Layer 4 of a small transformer language model trained on English Wikipedia (9 layers, counted from 0, width 128).
A neuron's activation on a vector x is SiLU(gate . x) times (in . x), where the dot is the dot product.

Input weights of the MLP neurons that the questions are about. A number n stands for (n - 500) times 0.0026.
n23 gate: 559 588 624 528 514 507 686 411 545 458 600 572 587 483 413 436 490 354 507 616 526 561 520 623 655 352 458 442 511 432 269 642 393 684 406 378 507 385 647 288 649 463 171 547 539 636 345 467 705 341 412 534 483 484 320 490 414 440 529 524 248 624 262 510 417 590 534 349 433 463 520 463 560 608 371 448 660 368 642 647 644 536 555 459 421 442 642 757 544 510 421 645 628 583 472 507 524 369 370 423 706 568 613 570 630 423 354 646 593 527 530 654 381 649 467 464 452 472 514 500 364 257 484 540 342 514 634 521
n54 gate: 636 409 456 145 447 414 615 705 307 606 596 708 466 489 636 678 534 522 563 665 516 581 538 673 393 614 441 462 538 362 534 462 474 441 405 554 493 301 383 439 567 443 474 772 431 561 538 440 419 537 485 803 600 389 264 600 287 455 493 747 629 549 297 661 480 365 358 356 681 309 613 632 549 589 290 481 511 340 424 560 384 263 401 352 338 274 578 489 363 309 645 466 754 515 324 368 650 507 387 424 459 496 462 447 357 523 456 470 590 230 444 466 611 507 511 478 484 218 461 297 597 504 563 597 455 736 459 602
n110 gate: 619 183 380 376 542 359 610 504 395 543 409 508 478 904 459 496 511 734 423 730 659 614 538 612 409 462 473 546 438 303 294 485 504 522 372 568 537 564 440 440 474 682 507 735 558 561 534 537 679 441 478 530 508 423 712 489 504 530 587 579 387 635 439 610 531 455 527 752 324 338 537 268 336 482 360 375 555 489 609 627 581 680 493 631 722 489 341 437 443 385 452 530 628 582 419 660 283 562 299 496 470 511 649 604 373 613 682 604 746 534 181 369 508 596 541 570 608 628 775 252 448 470 449 518 356 591 575 383
n202 gate: 375 616 490 650 384 316 517 517 293 699 464 459 534 544 487 625 669 460 709 396 511 617 364 460 640 347 563 531 317 333 392 762 752 417 507 524 457 524 463 409 610 636 301 544 471 407 646 573 538 410 295 561 315 318 446 661 600 470 513 629 635 409 568 507 368 527 383 507 466 612 66 588 470 536 299 579 398 520 432 557 517 490 379 389 452 538 413 524 615 550 606 412 524 483 646 704 517 510 443 605 707 572 332 601 530 459 507 426 460 449 430 453 548 633 652 497 493 395 395 490 480 517 599 380 483 442 584 272
n262 gate: 646 537 574 455 614 478 441 296 666 492 254 418 700 460 482 762 431 522 785 654 464 478 489 709 727 544 579 478 159 445 384 244 507 240 624 368 705 566 536 580 450 694 366 662 507 500 573 707 496 521 539 438 522 521 439 529 668 576 778 544 415 445 585 382 440 576 622 482 214 617 522 485 580 461 522 486 369 566 496 457 660 347 461 433 426 651 482 673 412 547 697 460 427 428 575 341 530 564 482 609 353 437 615 536 551 744 602 291 486 325 317 507 323 446 337 486 463 489 564 458 382 617 596 500 336 467 587 436
n264 gate: 553 725 368 424 430 369 352 349 534 704 527 403 537 552 577 676 515 522 432 326 524 363 441 511 699 199 485 507 452 641 383 500 624 425 371 237 407 396 438 375 565 578 416 744 355 322 496 417 351 529 296 526 526 281 540 463 193 712 500 559 314 361 489 774 406 380 459 581 482 518 402 522 413 418 493 504 365 493 456 569 534 471 468 391 205 597 504 431 537 456 543 342 709 547 489 457 541 457 613 540 453 337 529 366 347 390 528 286 485 434 713 643 637 482 577 403 711 477 746 482 489 610 346 716 410 673 518 656
n265 gate: 476 504 432 460 492 504 571 699 358 60 281 560 290 406 212 402 574 415 267 415 428 587 664 477 614 574 524 647 367 508 418 520 504 313 241 634 542 536 593 301 535 657 153 674 368 591 634 423 619 469 401 664 579 374 380 488 415 512 432 414 527 563 386 540 741 515 607 574 582 331 465 652 535 618 539 313 470 512 712 644 476 764 353 636 528 631 592 419 618 295 389 476 625 604 464 364 456 481 469 461 600 709 380 438 322 426 511 399 508 802 396 605 654 638 516 222 568 338 456 515 527 453 301 558 485 402 702 391
n294 gate: 525 656 317 382 978 682 290 688 653 593 163 583 484 471 325 263 329 552 432 468 336 314 385 565 430 496 585 488 406 306 472 426 342 500 598 492 647 583 407 520 419 623 418 558 618 417 463 119 745 267 381 516 537 783 654 562 613 577 370 402 552 606 368 529 508 387 467 520 272 340 703 630 378 404 422 488 441 406 549 338 391 492 413 429 388 306 335 374 496 698 572 689 533 520 677 480 537 731 541 455 665 595 484 549 524 410 666 415 606 447 504 361 388 360 610 572 580 259 648 444 560 336 292 376 588 447 569 191
n23 in: 451 382 621 516 632 352 731 266 371 480 513 494 579 638 503 573 440 456 624 601 393 584 567 443 516 624 579 519 447 471 332 558 626 640 452 297 404 539 396 436 308 458 513 474 564 461 503 538 571 575 522 468 497 376 582 526 459 506 583 637 360 669 677 655 706 598 623 236 608 385 494 456 560 506 494 621 549 596 414 494 467 338 663 559 529 668 666 690 567 572 416 347 608 484 372 426 542 435 491 465 531 510 522 361 519 357 451 481 386 535 732 370 378 469 357 370 487 411 507 423 253 628 519 647 309 538 427 520
n54 in: 496 399 470 274 473 439 543 462 524 611 500 402 673 717 531 415 462 325 775 606 462 843 330 565 434 377 672 441 525 426 527 369 362 602 573 465 612 341 588 311 633 360 423 566 556 543 485 625 559 466 504 781 500 263 344 523 599 397 612 620 609 596 310 481 405 470 371 415 860 500 469 657 362 654 399 410 541 585 558 649 390 496 437 563 437 531 830 252 755 515 398 546 604 587 496 705 653 432 412 508 717 442 458 462 527 388 291 401 687 322 557 446 527 674 416 568 441 198 377 362 670 427 568 417 625 454 351 620
n110 in: 659 417 675 370 543 646 504 362 328 493 215 258 349 837 589 471 410 599 440 720 551 380 568 329 518 788 422 354 362 478 357 467 493 461 569 522 573 671 457 266 433 692 453 446 216 606 655 451 588 550 307 655 485 381 436 467 344 436 371 579 511 558 605 500 515 607 460 417 414 413 429 421 357 409 475 325 545 370 424 507 346 482 650 592 603 726 504 639 525 518 239 413 417 394 404 580 500 437 521 658 340 544 646 642 589 407 483 514 614 471 518 331 249 602 375 416 596 597 422 441 422 399 630 486 398 402 450 511
n202 in: 401 496 382 636 619 504 446 290 415 603 368 598 400 450 397 289 443 345 538 669 488 254 482 528 471 536 596 471 398 406 358 593 826 755 479 417 184 622 372 514 528 536 368 723 345 529 518 314 319 268 542 318 478 615 412 543 525 450 466 350 497 450 356 507 735 563 543 493 468 489 482 528 592 493 345 559 486 568 529 394 642 866 548 471 395 554 556 649 468 535 493 439 457 500 566 472 435 396 620 667 475 475 380 542 422 357 493 472 553 496 335 219 605 507 536 510 438 474 559 614 346 339 692 504 272 618 504 271
n262 in: 435 475 565 453 557 608 447 620 475 392 500 539 559 437 591 567 486 517 541 507 211 468 353 298 627 486 518 468 404 518 423 412 295 407 746 475 548 443 810 686 434 521 748 694 352 418 422 607 457 517 561 766 582 394 587 330 662 674 591 665 493 693 390 500 641 410 354 542 598 320 486 430 354 445 429 517 384 394 577 399 629 466 327 421 303 387 421 382 447 726 338 465 468 524 489 660 536 555 524 559 694 627 680 427 444 619 605 462 403 528 486 538 259 469 469 449 698 620 496 575 617 648 719 500 562 412 448 268
n264 in: 644 496 550 344 489 438 325 558 492 527 336 643 386 522 562 463 526 595 402 347 684 257 711 489 485 533 768 567 488 768 327 259 438 316 648 784 601 567 518 515 613 671 544 578 500 511 671 547 534 453 428 426 669 529 694 451 289 518 700 593 252 448 392 474 485 434 582 548 518 700 408 463 467 475 511 464 253 667 667 500 644 453 364 538 368 478 453 386 563 599 340 500 522 460 717 643 462 482 291 552 792 560 555 368 383 459 318 412 438 415 515 585 728 525 415 324 652 630 550 446 460 789 352 384 544 400 548 626
n265 in: 561 519 333 350 282 537 286 416 322 535 642 420 448 444 426 358 336 489 474 467 447 613 294 385 350 388 473 576 430 545 545 571 537 416 286 474 308 391 422 511 552 259 534 575 457 534 263 416 462 496 398 489 390 365 640 338 551 638 576 560 373 481 428 364 527 452 208 597 660 459 552 552 722 456 481 438 333 627 549 622 351 215 691 596 352 326 441 533 418 555 658 459 873 452 358 460 610 682 563 552 541 360 522 404 637 534 511 507 567 661 725 679 504 320 701 737 408 512 515 301 706 429 693 485 482 511 619 365
n294 in: 514 277 655 379 671 524 497 415 518 550 485 451 452 542 514 559 386 394 365 674 399 633 607 589 399 479 450 567 835 476 700 681 524 415 743 304 359 465 486 663 439 388 483 311 600 433 524 565 272 585 551 552 633 534 397 563 664 424 550 569 348 486 545 335 500 418 760 237 676 469 699 590 593 578 549 676 510 580 618 445 461 368 436 436 528 749 323 428 594 586 592 448 559 702 272 476 391 608 486 469 551 517 397 438 541 275 604 435 435 500 486 476 486 711 641 703 557 468 493 554 401 434 625 391 578 423 479 647

Each question shows a token from some text and the vector x that enters the MLP there. A number n stands for (n - 500) times 0.004.

" Jo": 423 574 440 597 325 518 527 632 657 482 419 389 458 422 477 519 437 287 443 601 667 263 496 369 403 446 584 649 926 425 495 573 575 650 359 437 488 565 552 347 313 475 597 605 468 679 595 583 503 472 568 529 495 443 512 713 570 413 403 491 398 600 337 489 564 519 365 495 525 466 402 334 640 466 762 553 577 543 268 373 497 439 545 767 434 493 436 544 522 501 659 545 497 511 494 503 687 460 405 410 654 499 589 470 382 418 492 468 525 520 577 659 317 541 376 614 237 684 435 539 293 656 415 430 379 621 574 282
The two highest activations, in order: n23, n54

"Personal": 405 528 513 383 293 514 638 498 609 319 301 410 345 450 596 427 389 453 423 578 789 419 411 451 447 574 543 560 821 430 452 367 584 659 423 443 417 610 587 561 404 273 609 658 357 544 475 651 416 480 414 440 515 271 547 668 504 407 281 618 569 676 401 335 508 405 635 506 528 426 429 403 430 439 637 667 400 594 368 503 374 542 400 703 398 379 329 640 437 150 457 499 471 562 557 382 585 488 477 518 567 453 424 316 706 361 662 643 426 510 488 419 224 590 396 726 393 757 495 496 635 658 562 442 520 661 547 446
The two highest activations, in order: n110, n264

" and": 444 568 603 398 315 369 744 603 652 341 294 364 478 445 478 550 464 466 389 451 899 467 360 484 401 578 583 443 865 355 551 374 583 566 379 303 415 628 592 376 407 429 575 565 367 556 466 486 536 401 384 579 439 475 558 625 721 448 553 483 536 524 498 448 680 432 425 521 492 289 419 404 482 390 522 524 517 535 407 672 476 359 433 735 386 491 449 536 444 497 641 544 490 631 623 507 612 658 386 498 532 427 549 455 451 441 491 390 445 516 525 521 324 611 440 528 346 690 374 509 450 564 337 487 561 475 524 465
Which of these neurons fires most? n265

"arch": 518 829 694 339 322 608 627 624 727 413 325 371 401 570 553 602 578 316 379 517 686 258 449 542 673 434 654 539 756 538 635 515 600 665 362 333 476 664 551 323 360 330 677 450 318 673 404 492 388 473 331 364 616 338 475 632 707 514 498 527 742 533 628 497 662 576 548 706 470 521 275 417 467 534 664 391 656 617 614 515 348 350 354 716 532 513 583 610 590 480 601 456 447 562 385 285 804 413 519 429 637 461 565 432 378 409 527 507 331 373 520 610 394 495 398 715 412 543 178 585 417 507 387 482 383 525 587 296
The most active neuron and its activation: n262, at about 0.18

" the": 508 607 601 388 172 379 678 595 643 280 329 290 485 480 543 543 505 457 484 450 842 386 361 512 410 520 594 438 889 308 489 438 588 530 393 405 381 623 708 347 373 469 536 623 432 581 438 459 560 490 388 544 476 486 529 572 779 420 595 500 532 551 474 387 517 420 387 564 505 308 468 408 489 379 640 538 506 491 464 617 463 417 426 719 472 465 461 456 470 454 642 498 502 621 520 489 613 590 366 444 588 444 541 530 413 451 557 416 470 524 592 572 375 567 527 434 412 688 362 660 419 547 343 504 517 507 559 395
Which of these neurons fires most? n265

"as": 541 555 714 287 421 692 638 458 567 579 519 406 370 481 463 475 592 334 412 651 675 362 402 365 496 462 662 432 837 562 583 514 625 671 569 654 361 710 598 632 435 458 623 526 345 605 453 554 464 595 493 195 294 578 678 744 482 401 422 517 329 490 608 226 598 747 490 447 595 539 523 437 561 410 596 636 529 398 580 573 299 593 342 725 437 544 467 511 492 452 580 587 309 479 526 331 653 454 482 375 411 513 459 542 327 269 347 360 370 546 494 676 482 495 413 564 248 783 347 490 512 419 326 559 546 601 557 370
The three highest activations, in order: n262, n54, n265

"-": 447 543 625 422 297 443 675 594 667 426 352 374 489 474 561 501 467 475 467 447 816 341 449 408 308 577 560 469 948 405 479 439 610 535 444 410 274 621 622 453 380 367 512 566 432 657 299 393 540 502 481 531 474 504 580 555 567 471 505 407 384 534 591 318 514 479 402 492 468 335 611 369 465 425 632 640 491 549 407 528 523 474 369 605 381 498 565 482 483 472 660 547 489 564 573 504 691 561 389 561 548 417 563 412 513 439 624 469 471 539 540 550 280 546 418 497 477 614 402 599 523 583 266 466 571 527 491 325
Which of these neurons fires most? n54

"mark": 577 545 557 348 455 685 526 558 617 359 565 425 233 785 591 280 459 488 273 532 652 461 438 352 543 338 521 485 835 545 512 490 598 507 497 422 358 636 518 192 420 402 520 579 377 585 612 522 543 528 507 330 528 661 584 692 788 227 568 607 595 537 387 453 585 467 447 560 495 467 471 404 487 391 653 616 508 734 349 441 469 368 313 777 402 357 420 588 481 464 429 675 534 558 459 469 529 369 519 368 578 478 511 375 543 193 344 334 382 600 404 603 374 429 389 678 416 723 382 443 465 575 369 545 575 656 510 369
The most active neuron and its activation: n294, at about 0.13

" him": 329 645 564 432 347 351 612 630 697 313 430 311 420 537 422 648 319 267 459 414 853 415 290 465 490 532 617 499 754 527 603 350 638 564 384 297 448 618 597 338 307 370 596 608 440 746 517 450 604 433 432 622 520 468 572 623 640 414 499 407 722 599 514 368 615 549 403 529 585 328 431 373 489 351 630 645 473 407 375 640 363 299 437 784 494 464 413 574 428 489 623 496 305 725 544 357 660 532 546 531 577 487 448 470 612 366 598 449 354 629 386 540 255 507 465 497 387 731 412 621 530 557 406 418 486 504 483 517
Which of these neurons fires most? n264

"s": 555 651 688 246 463 474 494 628 676 440 372 339 479 579 643 479 364 280 311 344 738 339 473 480 331 687 755 279 733 354 623 241 725 321 553 282 291 687 528 359 313 349 612 600 426 694 615 486 527 475 368 494 280 391 532 521 490 391 241 521 753 541 549 372 639 490 467 517 576 467 379 454 641 336 678 574 387 481 476 719 468 354 269 868 457 527 482 648 563 414 520 523 437 672 519 368 650 456 591 530 636 507 476 553 470 487 575 318 459 423 550 520 299 458 564 591 437 623 431 589 464 617 205 445 592 492 650 492
Which of these neurons fires most? n265

"i": 434 458 557 544 437 343 467 446 628 513 252 415 557 453 540 419 583 290 652 477 623 568 380 420 389 484 670 511 857 333 579 254 603 577 349 258 438 470 479 452 388 547 620 572 572 750 479 645 594 539 441 332 487 442 636 546 587 411 494 409 775 545 302 548 500 616 352 627 637 542 349 295 571 257 478 601 499 581 266 520 380 522 392 722 514 499 394 690 570 573 503 502 384 377 532 412 502 350 522 547 589 489 513 329 545 622 559 561 416 428 639 574 437 286 482 583 381 536 272 818 560 692 278 552 413 509 147 451
Which of these neurons fires most? n294

"t": 579 571 649 467 480 494 356 488 671 323 371 475 513 511 380 322 499 221 389 405 707 123 532 392 531 526 690 412 786 459 542 391 463 561 464 319 419 670 646 414 334 469 502 619 498 666 506 501 584 470 541 584 453 444 527 525 670 621 488 586 847 552 724 428 603 530 548 671 569 648 693 365 546 512 833 470 385 692 507 420 382 397 158 448 707 640 398 711 461 538 454 652 483 814 639 311 524 570 456 428 514 499 575 276 319 365 556 402 438 479 368 391 407 435 401 520 492 667 385 589 391 568 479 381 368 642 654 464
The two highest activations, in order: n294, n262

" a": 510 642 552 374 295 413 652 500 676 325 326 321 545 521 481 530 448 491 485 456 886 431 322 530 478 587 552 519 891 345 482 433 526 509 428 379 351 717 608 420 442 490 592 663 405 608 397 419 582 430 381 463 418 450 572 643 682 433 626 536 523 500 477 355 602 538 360 546 559 240 480 423 464 401 587 604 449 440 411 640 412 453 439 706 451 526 475 477 479 477 623 546 519 663 514 472 534 599 320 426 573 451 474 504 439 512 562 440 461 603 506 536 368 527 528 448 443 684 407 611 463 530 326 474 493 529 595 487
The most active neuron and its activation: n265, at about 1.5

" E": 344 709 584 376 441 489 434 576 552 390 297 384 530 555 510 599 471 424 312 687 817 368 361 476 506 460 540 598 877 490 524 636 521 534 561 297 421 586 492 505 283 384 628 612 389 534 441 553 557 475 450 548 392 563 620 772 576 485 493 580 477 505 289 364 451 471 456 465 611 360 416 264 377 454 741 538 447 547 468 480 421 465 434 809 447 504 357 470 537 360 679 628 396 478 524 477 579 387 517 407 559 476 601 539 512 359 560 520 470 451 485 496 303 605 446 584 292 601 481 506 483 596 367 429 321 526 469 249
Which of these neurons fires most? n294

",": 432 605 638 425 287 397 704 624 592 445 273 423 472 450 484 609 499 469 456 425 878 425 408 526 445 624 576 467 886 313 569 469 484 530 350 377 288 608 586 323 343 382 539 584 399 593 480 492 666 433 365 533 408 443 555 643 680 364 606 501 506 514 572 432 629 442 339 536 457 324 498 355 514 406 524 495 459 497 413 572 493 371 416 747 423 473 458 551 532 589 633 524 456 605 570 544 596 561 401 484 550 443 471 413 472 492 505 434 401 566 534 574 369 538 441 590 388 677 387 491 428 569 280 455 579 507 489 401
Which of these neurons fires most? n265

".": 370 661 648 422 319 458 653 649 634 312 386 459 432 515 528 645 389 478 541 406 769 426 325 410 364 617 573 561 931 313 583 440 573 557 437 397 330 633 651 371 297 366 537 634 427 591 490 463 621 542 521 420 486 505 495 609 556 390 599 481 547 486 549 555 623 578 388 454 644 299 561 338 501 482 567 594 463 545 436 567 509 431 401 723 433 434 394 522 570 540 677 468 577 530 595 395 615 539 527 515 492 437 506 454 418 500 491 469 307 465 432 524 264 467 465 582 445 648 550 599 397 584 335 459 589 532 407 381
The three highest activations, in order: n264, n110, n202

"ta": 468 466 568 482 268 355 626 419 523 480 412 319 414 696 533 496 569 323 352 840 691 286 430 450 404 350 620 570 783 507 528 431 706 506 436 464 278 627 617 450 437 399 551 676 366 515 470 492 632 409 380 497 399 443 576 599 582 353 556 613 588 480 486 460 489 472 390 636 584 376 470 409 388 213 690 556 553 446 336 424 386 539 337 803 319 640 329 634 548 479 553 569 398 519 669 448 702 505 232 395 522 507 387 658 358 487 301 333 428 597 411 465 292 579 542 625 375 748 560 329 712 583 289 441 627 690 581 538
Which of these neurons fires most? n110

"w": 339 350 578 316 487 742 511 579 718 420 296 362 425 582 583 530 523 419 550 504 757 423 507 373 501 644 612 276 817 523 383 409 618 666 434 481 500 444 694 451 329 285 588 457 465 580 369 524 642 557 631 397 358 491 638 492 691 605 401 556 696 442 250 479 422 483 548 398 552 609 290 316 488 386 468 477 395 641 498 493 220 582 469 644 313 404 552 522 407 481 425 645 523 508 655 281 497 344 554 383 585 434 510 526 424 308 776 592 424 578 510 748 377 534 391 549 412 692 184 584 399 521 423 592 536 589 364 531
The two highest activations, in order: n294, n265

" to": 310 624 519 347 273 286 712 525 702 500 306 349 304 452 555 681 403 512 604 481 854 415 413 328 339 393 555 487 861 404 633 495 688 567 452 455 430 683 591 509 410 426 555 527 355 591 433 450 515 579 419 547 494 454 658 595 611 497 564 451 575 478 500 540 663 552 586 531 602 395 432 344 520 481 577 479 522 524 332 549 378 411 394 592 392 622 390 564 486 486 718 577 461 408 584 288 596 477 296 474 531 604 465 484 497 393 501 398 417 336 489 606 314 637 424 608 292 598 549 594 615 554 445 392 439 558 451 438
Which of these neurons fires most? n262

"fe": 377 559 332 458 412 652 513 612 655 406 486 439 372 442 677 332 504 353 260 375 685 452 443 275 468 560 745 474 853 339 531 535 465 618 653 517 493 460 681 407 386 307 509 537 402 615 560 719 389 663 348 424 356 480 548 544 579 477 329 354 709 505 327 424 593 555 463 652 614 505 459 372 464 530 607 629 561 738 466 546 368 617 498 745 443 500 470 522 478 477 472 687 598 513 713 298 646 395 499 388 721 422 522 255 469 470 580 579 350 600 500 405 342 610 393 548 514 744 305 598 446 583 304 326 608 712 506 457
Which of these neurons fires most? n23

" ": 439 539 622 281 357 444 565 613 623 461 326 376 525 499 483 465 486 518 493 566 818 336 291 468 488 480 603 404 963 429 556 399 530 570 464 399 397 583 589 439 397 349 534 540 369 507 420 402 515 512 450 649 554 463 510 689 589 391 500 378 499 504 394 379 513 446 369 501 454 387 443 428 510 363 570 559 446 541 369 485 404 385 406 665 425 652 444 474 607 563 640 579 427 655 517 553 616 514 443 462 458 450 492 539 399 460 506 435 391 582 469 536 394 533 547 674 467 633 452 773 394 576 320 340 398 530 442 455
The most active neuron and its activation: n294, at about 1.2

" student": 421 579 519 298 376 445 656 693 604 369 269 303 395 487 606 513 413 434 601 423 817 310 520 414 604 461 611 521 854 442 500 483 570 624 410 458 431 595 679 433 404 491 586 580 437 612 447 485 559 624 357 504 527 499 530 675 741 569 424 278 668 648 510 450 517 553 440 558 529 424 509 354 546 410 710 578 311 678 332 427 459 436 448 780 478 358 499 527 571 487 534 401 501 676 340 435 631 435 460 458 563 463 502 374 438 471 592 522 285 517 393 477 302 524 328 462 355 648 345 648 421 633 314 474 500 687 517 441
The most active neuron and its activation: n54, at about 0.37

" ex": 389 657 589 309 232 503 677 546 631 458 265 331 523 513 353 527 400 594 644 589 809 395 449 491 546 393 582 443 914 670 563 497 623 592 427 485 397 574 553 497 376 272 546 538 310 654 441 419 480 510 523 454 584 645 578 624 675 502 496 543 513 588 475 419 461 512 424 516 482 440 443 495 367 493 772 489 450 518 479 477 499 385 398 667 282 387 470 514 563 553 516 484 365 500 467 416 571 525 387 385 592 482 480 567 411 473 545 328 309 560 446 482 328 511 390 642 379 626 511 584 456 648 412 472 559 563 648 373
The most active neuron and its activation: n110, at about 0.26

"C": 281 436 497 309 237 468 513 497 556 455 350 324 401 520 337 388 393 534 540 641 776 360 520 392 487 500 478 661 940 448 360 482 572 492 473 368 449 554 414 414 344 483 669 507 331 627 373 498 513 449 567 499 510 513 491 649 442 421 458 567 539 536 395 388 587 524 361 433 466 431 507 402 429 436 727 522 613 584 530 533 295 379 325 636 545 538 576 544 600 348 622 501 477 446 586 422 559 395 481 376 388 555 546 490 421 439 654 353 374 414 618 468 442 471 521 598 376 667 413 676 518 640 514 369 475 434 466 318
The three highest activations, in order: n262, n264, n54

"ver": 413 475 609 465 324 376 654 677 496 546 421 520 427 508 429 437 619 400 552 461 740 140 346 518 448 392 623 470 894 739 320 678 603 599 512 470 380 676 700 515 486 441 712 589 479 579 439 473 531 518 609 377 582 362 463 724 573 427 477 442 612 627 574 434 540 353 298 455 590 490 492 540 546 272 626 484 568 474 449 503 322 456 289 717 496 437 423 637 523 410 574 604 534 488 554 287 624 485 510 470 509 325 556 624 486 539 456 602 454 413 440 618 412 624 578 652 368 681 596 671 592 584 310 371 524 702 588 461
Which of these neurons fires most? n110

" se": 436 601 600 353 330 413 547 443 716 536 301 402 485 525 500 470 449 427 392 572 824 366 400 440 572 577 670 613 883 541 397 603 662 485 429 527 347 616 435 299 276 316 647 571 432 659 435 396 495 472 427 498 504 547 599 733 459 436 546 485 611 596 406 369 538 541 436 575 605 328 362 364 467 439 676 381 321 551 430 593 479 441 302 632 361 442 428 425 435 417 603 403 406 593 483 513 586 599 349 423 523 424 488 627 361 498 517 534 433 494 487 469 338 601 535 537 319 634 601 766 506 635 379 431 494 633 646 435
Which of these neurons fires most? n264

" trans": 451 637 562 430 210 390 632 529 722 502 357 388 494 455 483 384 502 521 399 477 766 403 425 298 534 489 552 575 848 462 609 374 547 529 465 355 421 587 523 465 276 239 612 610 377 613 325 237 507 543 438 355 275 555 581 736 655 376 425 524 444 592 382 491 672 618 526 541 448 445 557 430 456 466 555 466 521 701 578 351 531 358 452 779 548 407 288 497 492 507 554 371 269 595 453 376 551 438 464 385 401 396 514 571 370 467 510 427 350 476 549 458 322 687 521 577 372 664 531 628 648 673 395 474 476 639 482 326
The two highest activations, in order: n54, n264

" in": 382 596 677 273 293 482 613 566 573 521 297 309 512 490 462 429 451 506 658 545 801 344 491 373 401 391 530 428 919 413 543 478 514 536 477 388 444 647 527 449 353 449 517 590 435 521 447 487 516 435 554 587 420 522 602 659 788 419 517 528 529 530 569 507 567 440 413 544 517 236 376 452 549 462 596 602 494 541 415 604 398 369 355 585 350 485 428 586 504 583 585 576 498 540 573 393 580 476 335 444 576 559 454 597 526 437 545 403 243 520 414 490 427 618 596 529 395 629 414 603 587 608 366 558 495 607 448 337
The three highest activations, in order: n294, n264, n110

"hi": 320 328 627 538 441 516 394 516 467 542 395 343 477 544 510 480 575 437 540 617 821 282 427 420 606 448 680 570 798 487 314 457 565 609 431 396 400 473 523 272 376 440 463 779 419 778 526 706 683 545 570 482 354 553 506 685 514 520 611 574 652 614 379 320 511 540 629 386 490 422 557 498 542 345 427 552 581 649 472 608 424 334 480 559 406 582 350 697 404 519 605 598 469 257 778 429 658 346 431 364 708 385 606 569 530 343 474 506 341 329 647 511 357 522 401 511 411 526 623 627 465 581 250 428 371 708 323 386
The two highest activations, in order: n23, n202

"The": 484 539 592 417 169 394 688 574 609 308 356 195 451 480 527 565 514 443 403 473 828 340 453 415 411 478 516 521 916 252 479 476 616 538 413 453 410 575 689 354 371 477 572 567 406 655 449 445 490 508 412 474 434 477 493 602 662 393 562 503 566 512 468 339 478 431 436 548 516 390 479 407 481 425 642 621 560 516 517 572 341 535 415 702 559 507 480 504 461 455 620 514 543 562 584 507 598 401 404 415 581 475 487 504 438 423 577 478 429 488 666 573 408 570 498 466 407 672 357 740 407 526 343 481 474 544 471 315
The most active neuron and its activation: n264, at about 0.3

"ay": 429 687 571 310 415 770 689 633 758 399 372 325 425 536 636 409 477 462 365 555 677 326 519 492 438 434 436 627 779 546 665 516 573 674 396 326 533 513 449 309 328 184 666 445 316 779 651 732 633 620 498 416 567 551 710 518 558 503 454 598 618 471 436 468 658 632 476 546 556 440 483 246 540 478 609 536 538 501 418 396 462 459 473 602 318 723 619 580 355 482 601 629 449 606 410 319 563 525 579 508 662 322 447 465 252 555 608 270 478 419 438 586 342 491 484 629 218 480 223 740 353 521 389 410 355 495 396 427
The most active neuron and its activation: n264, at about 0.61

"k": 507 613 463 406 246 304 532 426 679 486 339 326 555 663 486 500 433 453 546 579 807 328 321 484 468 602 525 437 913 457 394 517 646 456 528 414 329 607 508 452 321 403 620 472 350 500 466 421 656 468 543 466 538 310 617 662 593 394 434 430 534 499 532 418 448 479 303 408 566 425 540 412 485 302 625 459 514 620 415 233 447 386 395 661 519 589 504 613 690 516 562 597 384 505 609 351 612 433 528 439 534 487 565 556 379 472 473 481 420 457 481 480 385 488 531 552 397 611 408 712 536 627 241 416 565 602 371 520
Which of these neurons fires most? n262

" life": 387 616 438 231 279 402 644 676 672 471 374 292 486 546 535 556 458 266 487 452 781 389 358 413 345 530 597 437 796 384 617 444 550 624 513 417 319 518 721 373 369 329 554 494 340 727 547 566 582 601 248 598 542 511 531 656 607 445 565 318 760 635 494 322 594 507 389 620 517 373 524 480 546 391 642 582 375 631 343 525 383 435 394 728 400 335 462 467 558 482 599 395 311 692 580 339 593 510 548 502 652 535 488 426 580 429 638 474 329 546 345 411 256 598 351 624 408 588 485 532 567 673 344 375 537 583 501 390
Which of these neurons fires most? n264

" as": 485 619 610 400 387 454 628 677 564 353 297 306 347 436 561 503 340 448 486 525 793 456 468 329 321 494 489 409 912 510 425 501 543 484 438 352 372 675 559 265 516 433 528 655 393 658 504 459 638 488 484 536 408 376 555 598 643 402 484 527 515 635 336 497 570 595 379 477 525 339 387 438 501 381 552 624 459 541 422 482 453 345 350 798 259 593 471 568 421 555 568 533 473 661 510 434 629 657 243 584 491 474 478 538 539 512 593 459 444 496 549 474 362 556 539 538 367 600 545 527 414 668 410 501 520 517 483 478
The three highest activations, in order: n265, n110, n23

"b": 531 464 475 350 393 431 376 441 601 464 447 430 298 491 602 352 698 376 165 535 697 290 549 284 618 679 573 655 729 461 465 476 715 505 439 546 440 450 579 396 578 433 493 403 520 692 336 467 580 625 455 293 627 208 542 492 617 352 331 569 569 469 356 366 772 575 487 461 692 390 513 374 545 397 589 707 524 730 505 477 266 512 434 826 261 432 464 697 576 614 634 581 508 487 712 550 516 367 436 591 618 294 518 497 553 378 572 382 390 492 383 446 359 505 522 400 74 450 497 631 499 687 548 215 492 636 318 339
Which of these neurons fires most? n265

"ism": 358 648 621 417 373 538 496 747 594 483 350 463 575 371 498 574 383 254 519 438 844 273 501 580 381 369 741 545 757 448 530 473 647 634 497 354 534 587 630 426 324 314 543 541 396 621 369 464 591 603 488 492 306 276 532 657 751 398 442 454 715 450 482 469 579 509 358 606 518 470 383 327 591 462 618 576 465 601 322 637 503 329 348 621 496 387 575 556 632 463 620 572 302 726 619 271 730 542 520 439 560 460 490 319 325 418 638 486 358 470 629 546 304 418 406 686 379 679 302 514 424 578 274 467 457 571 565 432
The three highest activations, in order: n264, n110, n262

"th": 383 544 704 255 421 545 499 504 620 557 366 371 512 648 418 836 503 399 534 559 596 411 486 359 697 366 764 484 830 409 461 360 590 613 476 497 441 544 368 372 533 265 574 466 340 653 353 666 618 627 347 406 509 509 544 602 672 423 590 627 547 547 400 280 483 341 385 580 593 435 470 221 678 360 315 556 549 625 548 415 345 457 314 776 277 295 537 446 469 520 733 418 551 567 511 492 637 300 429 410 515 672 647 391 543 450 466 551 338 476 495 567 287 432 402 470 321 525 432 741 514 616 248 374 581 569 483 388
Which of these neurons fires most? n54

"é": 344 535 668 427 316 486 438 590 712 530 372 473 449 432 629 350 374 352 382 463 755 373 429 507 445 348 679 676 805 320 516 582 593 670 316 401 478 552 542 468 314 374 735 454 423 694 453 471 422 681 433 645 524 480 523 543 561 367 384 544 678 481 415 362 712 719 697 523 636 469 446 354 462 448 786 644 569 323 420 510 447 488 354 683 402 615 354 421 383 545 521 395 301 508 490 411 706 433 530 494 705 449 667 281 369 590 846 422 463 438 383 496 415 522 428 674 283 598 381 583 498 467 500 333 528 499 264 435
Which of these neurons fires most? n264